Layer 6 of a small transformer language model trained on English Wikipedia (16 layers, counted from 0, width 128).
A neuron's activation on a vector x is GELU(weights . x + bias), where the dot is the dot product.
The model reads these tokens: " (" "19" "63" "–" "19" "77" ")" ":" " lead"

The vector x that enters this layer's MLP at each token. A number n stands for (n - 500) times 0.0092.
0 " (": 505 536 477 611 677 614 565 424 623 274 670 575 413 340 409 470 763 254 205 422 569 209 483 353 461 558 350 784 480 636 456 424 527 228 264 45 587 404 478 819 488 715 501 482 459 587 534 571 500 467 671 558 535 320 537 515 545 636 679 603 465 424 365 570 452 453 424 561 498 569 404 570 549 339 410 553 471 689 662 429 538 437 413 601 656 606 291 442 600 845 469 566 360 622 518 436 528 322 508 464 364 441 518 616 565 588 451 431 664 392 564 598 398 581 277 520 675 693 302 620 322 625 513 691 578 338 553 473
1 "19": 519 495 457 577 534 236 428 479 565 282 621 566 616 601 413 441 525 450 326 305 521 596 353 153 617 782 618 578 553 329 157 739 449 450 328 457 369 441 641 536 488 723 561 285 461 834 427 858 674 612 593 434 496 311 586 526 549 279 789 559 518 402 561 480 513 616 583 390 534 714 486 534 637 590 618 513 535 593 342 235 316 647 503 479 465 462 540 425 351 356 458 524 385 450 414 322 404 192 564 536 486 584 408 785 654 532 505 487 540 318 646 650 329 616 341 730 497 561 474 661 405 409 526 784 391 291 540 481
2 "63": 435 571 449 587 529 364 310 508 561 356 493 663 539 423 486 456 487 367 477 296 606 597 273 218 474 661 519 578 592 199 241 762 571 425 312 375 432 454 601 431 473 726 497 371 441 810 511 855 742 603 594 567 501 526 597 545 587 397 746 422 540 419 536 511 612 458 760 309 479 650 372 607 747 548 681 461 535 632 208 246 373 643 476 407 497 572 516 359 562 324 486 558 364 413 475 370 393 159 426 538 519 341 437 786 704 494 515 582 583 492 587 738 396 606 339 759 492 463 312 610 358 398 556 703 493 348 488 515
3 "–": 626 412 399 504 498 393 268 540 578 582 597 653 698 567 490 431 610 357 447 244 511 508 335 195 529 691 361 440 548 344 286 723 460 513 374 463 351 389 447 501 480 781 592 391 449 842 492 975 669 452 468 548 566 375 470 551 564 429 718 624 442 673 559 324 484 496 504 315 478 583 402 646 772 577 648 616 440 577 424 415 301 454 324 292 415 591 577 380 566 347 449 475 297 453 543 382 436 305 478 524 479 538 379 762 702 525 419 611 614 307 555 667 509 633 308 651 563 384 389 515 493 386 654 864 577 392 584 387
4 "19": 556 538 443 534 544 249 413 531 500 321 682 591 606 562 373 419 553 471 344 307 500 646 387 145 571 751 546 565 558 387 96 767 417 507 430 494 348 489 589 550 554 725 597 252 426 817 413 916 671 567 490 383 576 355 593 504 554 348 754 468 502 515 582 472 511 526 594 400 494 607 461 538 644 575 620 531 579 509 330 185 296 613 567 503 498 463 545 417 396 286 455 582 377 428 400 349 446 203 545 572 492 533 441 749 700 521 514 486 559 219 681 618 330 615 338 636 548 521 402 694 443 427 531 850 421 310 574 442
5 "77": 392 594 500 546 492 323 306 554 571 343 678 668 578 529 465 441 486 426 562 295 580 648 344 213 519 701 475 561 579 215 264 769 400 471 438 387 418 419 506 444 528 726 547 299 390 863 534 939 634 623 498 547 545 583 552 544 505 323 701 400 576 505 600 486 433 365 742 360 399 562 289 505 709 587 675 479 571 536 234 172 375 591 538 477 512 626 582 373 586 330 439 634 329 418 403 444 395 196 489 538 489 400 527 787 720 475 516 532 583 322 600 717 452 555 363 636 504 461 285 711 416 436 558 730 476 331 478 472
6 ")": 486 551 608 586 615 433 382 478 605 349 530 668 494 493 450 391 644 320 485 368 436 586 431 208 612 641 191 584 587 330 360 724 342 562 317 377 322 490 602 575 605 667 549 411 414 837 533 771 528 536 395 484 583 493 487 476 570 313 780 585 496 629 598 630 528 401 523 300 480 575 293 615 793 637 828 479 518 670 351 317 374 427 475 360 446 603 612 380 471 482 526 606 395 323 386 511 366 295 531 536 490 467 274 600 751 561 516 379 536 178 496 616 389 790 295 446 572 512 488 714 446 405 602 734 579 436 446 562
7 ":": 583 499 500 731 636 450 342 442 451 460 599 742 571 719 432 442 613 309 456 321 545 574 399 179 466 580 436 639 511 340 336 614 426 383 445 352 376 420 442 657 559 624 501 459 441 937 557 695 564 492 533 398 549 370 448 537 626 461 755 520 529 494 548 477 585 450 531 124 442 582 395 573 750 491 774 527 479 718 621 183 374 503 507 311 392 485 692 459 558 335 337 539 374 413 556 414 360 272 524 505 627 579 379 649 747 562 355 319 585 326 604 542 469 678 333 453 544 646 470 423 401 438 743 684 544 439 339 608
8 " lead": 459 432 504 781 538 266 330 472 397 386 592 591 613 519 584 471 677 301 492 316 522 372 344 144 558 551 446 462 519 313 224 672 540 498 549 476 359 598 605 599 320 757 360 416 468 857 668 748 564 434 477 550 524 483 429 610 467 440 779 915 611 467 634 550 554 626 615 395 421 597 370 392 681 492 655 342 512 781 436 348 564 568 423 260 328 655 613 259 433 410 381 572 270 579 387 487 319 368 525 490 577 501 486 599 754 622 280 539 472 325 629 642 535 585 303 601 419 503 448 553 567 392 237 782 494 507 550 459

Each question shows the input weights of one neuron of the MLP. A number n stands for (n - 500) times 0.0014.

n56 (bias -0.130): 551 404 445 553 578 375 619 448 570 570 446 451 749 399 599 400 506 652 463 544 231 546 506 503 402 583 523 685 647 454 579 513 648 396 634 361 497 593 571 442 459 462 451 535 425 478 590 602 617 252 562 622 361 679 733 741 468 384 695 375 556 430 514 512 587 483 404 512 458 588 559 628 325 479 393 597 416 538 447 477 461 497 423 458 527 365 553 404 446 616 551 487 612 479 388 289 459 626 643 476 393 574 591 486 597 602 542 485 530 404 330 320 568 385 446 436 529 417 412 353 543 414 480 463 448 484 491 444
It fires most on token 1 "19"

n361 (bias -0.005): 367 674 401 294 448 451 463 436 417 406 579 452 652 563 485 828 457 475 449 564 441 468 388 567 590 556 643 616 611 518 589 645 525 583 409 438 570 523 466 537 450 466 516 488 535 658 635 473 585 597 605 478 519 434 595 546 675 428 361 445 631 487 503 359 583 392 581 422 756 497 494 287 455 529 409 420 633 270 463 354 586 404 591 471 660 453 441 396 458 503 482 361 386 309 469 347 450 636 560 453 373 584 377 626 467 610 647 515 590 690 364 317 354 540 511 635 611 301 401 491 564 554 549 429 370 311 491 588
On which token does it fire most, and how strongly? 1 "19", at about 2.6

n194 (bias -0.056): 441 482 578 445 439 443 498 417 435 519 473 443 467 593 533 433 469 543 426 608 516 676 531 520 659 480 638 502 457 498 597 525 588 565 473 520 429 613 568 542 526 440 505 614 477 507 369 693 566 434 513 453 479 647 610 552 518 567 447 346 406 484 626 419 385 271 477 416 498 419 554 567 386 404 622 438 542 447 542 472 374 495 441 575 606 420 495 484 530 401 569 474 400 502 418 619 599 583 459 477 511 485 522 513 524 412 586 516 464 491 560 476 665 449 469 584 487 489 528 548 479 465 581 436 441 536 372 526
It fires most on token 5 "77"

n276 (bias -0.131): 548 567 567 582 500 411 606 524 500 382 418 291 516 547 577 618 301 556 367 331 354 539 665 460 555 731 330 552 614 500 407 469 422 619 613 466 595 549 553 598 378 445 490 478 519 463 550 443 380 291 543 478 605 465 448 520 512 434 511 592 381 644 560 542 488 476 487 726 816 404 665 356 429 545 575 451 650 390 565 476 481 500 472 349 513 437 520 422 649 423 455 315 568 522 704 518 550 398 452 665 438 602 460 626 447 701 513 519 534 613 599 490 388 537 263 509 584 441 398 494 423 521 360 574 237 616 465 253
On which three tokens does it fire most, strongest first? 4 "19", 1 "19", 8 " lead"

n74 (bias -0.145): 441 428 444 537 585 367 664 480 673 416 482 336 746 600 557 535 453 442 492 572 409 362 536 418 358 471 444 394 405 395 578 558 529 468 426 495 532 541 518 431 525 544 521 414 460 478 579 511 540 538 626 453 577 687 497 585 523 585 622 587 568 677 447 667 493 387 492 445 614 369 615 409 595 609 382 366 451 419 432 550 591 443 521 415 424 627 409 555 593 527 410 361 569 430 681 535 430 480 490 614 525 412 487 476 395 458 353 487 365 520 472 556 726 513 373 541 492 505 436 352 562 503 577 458 419 564 606 459
On which token does it fire most, and how strongly? 8 " lead", at about 1.2

n177 (bias -0.029): 534 373 426 309 484 492 471 523 381 419 597 500 495 581 567 455 490 367 442 477 345 546 492 604 591 404 720 610 784 548 439 586 614 374 523 492 542 484 622 624 522 467 322 423 484 461 450 436 482 550 497 490 532 539 495 533 497 416 518 330 427 593 455 340 434 507 659 552 524 529 560 385 406 564 471 400 381 622 456 426 566 463 518 633 644 618 462 500 542 433 465 566 580 544 513 532 450 605 435 474 468 540 539 420 571 414 372 394 508 564 580 353 477 405 550 569 436 626 381 528 521 472 305 661 480 431 637 484
It fires most on token 4 "19"

n297 (bias -0.173): 548 618 379 443 585 344 469 597 536 590 437 488 584 571 505 487 487 453 586 513 474 624 492 559 645 387 434 457 516 510 398 627 476 505 624 417 585 574 471 341 431 603 551 492 392 345 606 646 558 434 518 330 524 579 492 403 619 372 537 341 560 449 343 575 572 626 516 492 381 589 550 525 445 505 376 456 410 436 555 405 562 522 290 549 692 558 481 664 505 575 419 447 515 407 438 588 525 383 573 638 433 661 547 556 483 479 397 544 615 461 560 413 469 414 399 431 588 497 516 551 417 609 367 398 607 664 535 372
On which three tokens does it fire most, strongest first? 4 "19", 5 "77", 1 "19"

n266 (bias -0.138): 533 560 374 384 419 487 465 500 563 293 470 391 470 532 424 525 516 594 490 571 465 665 641 588 409 401 204 370 438 578 623 630 396 538 411 378 598 492 554 463 642 400 672 399 416 520 435 403 522 503 471 412 571 564 411 455 450 457 472 552 623 648 464 420 551 492 517 607 638 349 473 490 388 336 446 482 533 483 686 485 350 450 562 545 610 465 520 559 582 376 482 472 662 516 442 485 494 401 441 454 601 485 566 505 514 519 500 394 721 521 577 580 452 423 291 531 548 561 500 464 536 549 463 714 360 466 562 553
Its two highest activations, in order, are on tokens 0 " (", 4 "19"

n375 (bias -0.093): 537 572 427 599 500 505 495 421 521 571 507 492 452 564 585 553 495 586 347 473 451 566 402 373 495 556 514 602 545 490 555 381 507 331 527 666 502 503 594 522 453 362 580 532 448 648 399 540 410 342 478 475 485 465 466 611 393 514 644 512 448 538 498 389 463 505 605 515 500 357 426 500 573 370 411 696 549 550 417 631 633 465 591 582 594 455 324 469 474 402 524 451 478 386 551 479 364 615 365 428 500 498 570 472 490 381 609 410 673 474 461 518 537 517 442 382 636 527 430 450 533 453 593 423 360 701 413 474
On which token does it fire most, and how strongly? 7 ":", at about 0.53

n63 (bias -0.112): 408 474 476 439 439 603 480 735 531 402 571 477 409 524 258 428 517 719 534 491 337 518 500 543 632 582 625 539 402 497 485 587 523 479 594 579 711 573 397 429 457 437 611 567 541 585 409 440 530 429 442 497 315 521 557 543 546 441 414 417 512 497 432 413 619 545 391 494 527 542 371 638 503 455 570 286 570 625 610 458 455 271 468 614 659 465 466 622 687 494 379 283 728 367 318 570 500 404 545 337 397 483 431 568 531 421 362 660 509 420 445 631 480 471 613 563 572 474 300 520 497 435 437 522 356 376 589 470
On which token does it fire most, and how strongly? 5 "77", at about 0.57

n159 (bias -0.047): 466 437 552 649 429 530 497 377 473 694 477 522 672 639 469 488 444 658 533 403 374 517 485 621 506 370 511 553 588 472 460 624 486 578 466 396 491 712 407 442 554 314 563 380 386 533 506 570 566 574 450 424 336 517 426 355 475 608 540 572 599 624 611 378 559 438 444 463 386 338 261 430 436 399 455 339 556 458 570 454 480 439 641 479 594 400 432 444 465 572 606 491 416 503 609 446 593 457 416 609 433 432 737 368 411 355 537 324 677 608 447 623 430 494 490 492 564 511 540 615 468 514 574 693 492 470 634 597
Its two highest activations, in order, are on tokens 5 "77", 4 "19"

n260 (bias -0.091): 465 440 455 609 448 540 564 542 401 456 480 484 503 430 491 450 509 639 576 440 353 440 451 610 488 575 441 581 638 364 515 583 509 506 643 460 476 293 704 614 463 586 304 509 494 569 433 522 474 717 506 445 207 547 534 515 471 564 548 412 515 485 589 601 459 534 581 678 579 414 369 570 378 453 407 623 745 404 457 483 482 721 378 457 561 430 427 485 650 506 497 497 699 615 537 480 416 361 340 556 442 536 471 446 537 532 558 321 581 500 468 494 572 212 576 534 448 465 615 237 446 607 401 536 399 512 562 412
It fires most on token 2 "63"

n293 (bias -0.060): 437 459 538 465 503 490 512 389 532 387 583 552 428 460 581 429 527 620 541 583 364 641 560 459 572 428 478 539 429 612 503 486 590 359 427 401 465 477 485 478 466 436 587 515 450 452 485 620 394 502 458 485 525 613 590 476 655 479 558 422 510 406 500 556 672 428 456 477 447 635 699 431 403 531 468 586 549 412 510 623 559 605 552 637 377 293 461 362 560 497 481 582 357 534 507 380 545 394 414 447 547 526 429 477 524 510 427 515 346 400 438 513 500 377 587 578 547 450 599 687 692 534 646 569 391 648 437 591
On which token does it fire most, and how strongly? 4 "19", at about 0.49

n97 (bias -0.103): 386 477 452 577 578 546 470 480 463 437 582 541 555 551 553 514 604 346 392 505 276 351 468 602 493 519 421 392 488 539 467 546 584 474 652 569 358 493 652 552 559 397 379 565 425 427 570 483 479 464 445 474 509 650 543 551 530 469 522 407 449 481 496 471 469 469 565 416 248 600 465 402 427 540 642 573 391 517 583 516 605 541 409 500 664 554 593 556 567 514 518 401 524 576 514 525 430 665 500 538 593 511 541 448 397 582 432 595 461 470 486 572 468 419 424 507 399 518 657 473 555 536 561 504 604 399 465 437
It fires most on token 8 " lead"

n91 (bias -0.116): 551 408 492 512 503 474 531 447 489 548 421 535 519 487 513 503 510 398 569 562 354 511 323 582 610 581 490 359 511 464 471 509 403 449 532 646 529 574 442 467 572 479 653 464 624 601 518 461 481 505 609 568 476 632 472 439 588 543 610 249 453 411 356 414 443 523 514 302 532 511 393 518 438 562 560 394 601 486 516 475 492 449 316 429 740 407 588 434 706 446 689 536 443 409 612 261 464 537 482 426 438 425 539 480 478 518 711 484 430 526 451 483 547 529 750 513 708 469 487 444 513 508 482 450 393 517 449 473
On which three tokens does it fire most, strongest first? 2 "63", 5 "77", 3 "–"

n103 (bias -0.062): 697 512 663 549 574 431 485 562 402 351 586 389 716 494 488 419 567 497 491 518 445 519 351 655 674 537 524 618 612 512 437 541 497 472 509 451 438 686 703 656 500 436 550 521 395 487 497 388 525 366 397 405 240 485 449 733 500 497 385 473 574 380 488 673 552 565 497 556 543 541 604 394 506 484 780 570 433 294 579 380 648 462 503 486 503 339 306 510 647 465 435 370 370 357 615 329 549 497 518 460 235 500 628 468 377 386 373 588 451 584 533 497 451 558 688 407 503 433 369 440 434 435 584 626 378 644 612 458
On which token does it fire most, and how strongly? 4 "19", at about 0.29

n150 (bias -0.111): 460 694 377 540 506 403 584 311 526 371 497 540 615 726 621 405 434 557 424 506 557 475 668 553 481 554 614 547 746 471 528 371 536 451 494 587 521 506 377 521 341 450 706 428 331 310 585 474 400 529 654 440 528 319 382 639 565 626 366 400 506 577 439 478 401 436 394 274 445 580 503 491 646 531 633 450 491 372 578 451 445 342 638 657 539 543 481 494 592 485 578 484 301 458 488 376 494 562 552 430 543 448 589 433 592 530 551 428 297 606 613 395 503 503 473 538 684 390 368 684 552 526 579 357 715 522 424 472
On which token does it fire most, and how strongly? 7 ":", at about 0.4

n236 (bias -0.089): 611 480 453 357 675 478 442 578 443 565 401 606 518 675 468 500 543 470 581 473 487 497 468 562 505 573 640 398 518 673 415 467 472 354 525 591 621 683 442 552 412 465 523 575 584 454 411 589 536 615 480 538 595 541 500 425 545 447 550 409 487 477 517 583 392 605 558 530 480 630 407 466 343 510 523 635 376 354 500 688 402 461 457 526 500 595 543 529 575 471 544 540 436 462 342 449 389 417 524 541 524 653 473 528 604 648 518 570 487 579 547 384 266 445 383 535 485 445 379 448 458 353 394 375 422 597 462 568
On which three tokens does it fire most, strongest first? 1 "19", 4 "19", 3 "–"

n380 (bias -0.057): 359 564 559 279 434 493 485 436 333 609 495 636 563 414 420 420 495 642 350 612 392 414 543 490 570 599 483 377 285 547 469 458 583 568 388 497 464 537 467 609 529 522 505 623 462 435 536 397 541 498 463 576 495 647 319 636 565 604 553 465 444 689 617 396 493 588 492 485 572 482 490 512 413 665 472 512 432 360 432 411 492 573 614 573 439 411 463 452 529 521 544 406 454 395 447 425 692 525 395 467 579 439 515 502 425 497 536 503 623 554 585 462 387 540 531 654 523 590 425 640 420 400 562 531 402 468 513 529
On which token does it fire most, and how strongly? 4 "19", at about 0.14

n332 (bias -0.028): 389 509 520 530 464 576 493 521 484 471 461 519 603 473 455 522 483 427 608 691 565 467 449 509 580 468 462 420 561 514 478 489 515 353 537 625 604 464 570 450 508 507 517 543 451 367 410 555 532 451 531 425 389 546 507 406 541 514 506 344 612 537 491 602 479 407 475 488 502 622 355 556 535 421 464 510 616 523 551 597 413 355 464 514 595 654 577 548 535 577 449 361 481 502 543 514 513 542 362 635 309 412 505 577 518 502 666 572 281 735 783 510 539 418 371 457 579 505 517 547 507 451 502 523 439 448 473 558
Its two highest activations, in order, are on tokens 2 "63", 0 " ("

n339 (bias 0.027): 471 480 505 532 709 554 385 505 511 585 466 460 446 587 562 508 365 495 533 562 424 462 428 577 357 484 541 587 572 436 476 520 416 624 489 406 479 404 539 631 600 404 529 466 545 542 482 601 519 541 417 388 553 600 431 649 469 638 469 418 500 546 593 508 604 452 337 405 492 454 626 437 522 401 453 448 500 349 383 400 492 395 476 485 555 524 602 670 595 799 510 622 341 412 562 319 643 523 414 532 289 523 391 561 710 474 524 549 411 418 500 533 562 308 690 569 542 557 439 454 489 409 554 532 581 467 412 511
On which three tokens does it fire most, strongest first? 7 ":", 5 "77", 3 "–"

n216 (bias -0.061): 445 543 550 529 639 627 559 442 522 458 550 477 403 484 434 524 528 344 560 632 438 471 451 399 511 588 392 452 552 586 333 248 422 460 500 526 500 606 542 515 500 365 455 374 445 464 534 481 505 621 538 591 587 698 543 505 482 354 506 480 510 566 388 676 534 425 608 422 398 367 565 552 354 532 484 426 597 536 292 510 534 601 562 457 487 395 615 516 550 449 672 547 236 562 472 647 497 525 615 631 392 520 492 556 571 526 643 551 539 518 590 351 456 487 503 330 521 456 555 553 460 633 561 522 638 574 453 457
On which token does it fire most, and how strongly? 6 ")", at about 2.1

n372 (bias -0.119): 513 385 523 385 461 510 640 345 257 513 583 563 433 658 498 515 599 448 592 522 358 479 508 512 508 517 549 435 480 546 536 492 585 346 505 445 480 474 472 659 513 490 474 448 417 446 467 642 548 592 401 522 696 477 568 642 579 426 453 444 552 544 538 474 460 483 484 470 354 382 565 483 388 556 447 532 487 473 560 502 492 508 623 412 575 629 640 628 615 315 584 489 537 426 537 481 500 614 483 485 512 536 418 500 453 518 475 478 632 409 473 545 381 473 554 554 527 165 421 495 472 623 507 607 536 476 535 308
Its two highest activations, in order, are on tokens 3 "–", 4 "19"

n135 (bias -0.030): 497 461 508 469 610 410 398 473 543 594 565 456 565 405 665 566 629 505 425 731 465 510 374 483 349 500 587 565 647 488 360 470 460 533 497 485 576 388 482 393 452 370 518 488 510 417 460 551 444 544 416 405 391 568 512 689 537 490 383 612 635 434 572 521 538 289 586 540 566 564 577 394 526 475 540 571 653 481 327 600 589 544 520 567 467 583 718 357 631 569 514 587 329 431 500 562 447 437 457 487 474 478 483 411 484 480 563 441 391 505 443 447 458 384 441 544 483 634 505 444 613 529 434 529 527 588 389 612
It fires most on token 8 " lead"

n71 (bias -0.112): 413 631 564 422 413 227 682 608 558 534 572 572 529 563 449 352 477 537 489 506 333 300 545 575 418 523 514 450 454 352 491 525 563 368 385 460 697 491 754 662 575 618 456 540 489 344 534 436 480 694 500 355 451 451 651 500 390 413 684 439 403 491 338 509 616 495 740 383 463 567 605 500 484 410 431 410 568 497 305 774 552 538 434 529 537 517 344 527 443 635 505 539 490 435 429 448 558 550 495 581 473 514 590 479 479 511 549 520 506 374 446 588 633 590 548 489 545 438 427 456 550 497 422 579 365 476 436 512
On which three tokens does it fire most, strongest first? 0 " (", 1 "19", 2 "63"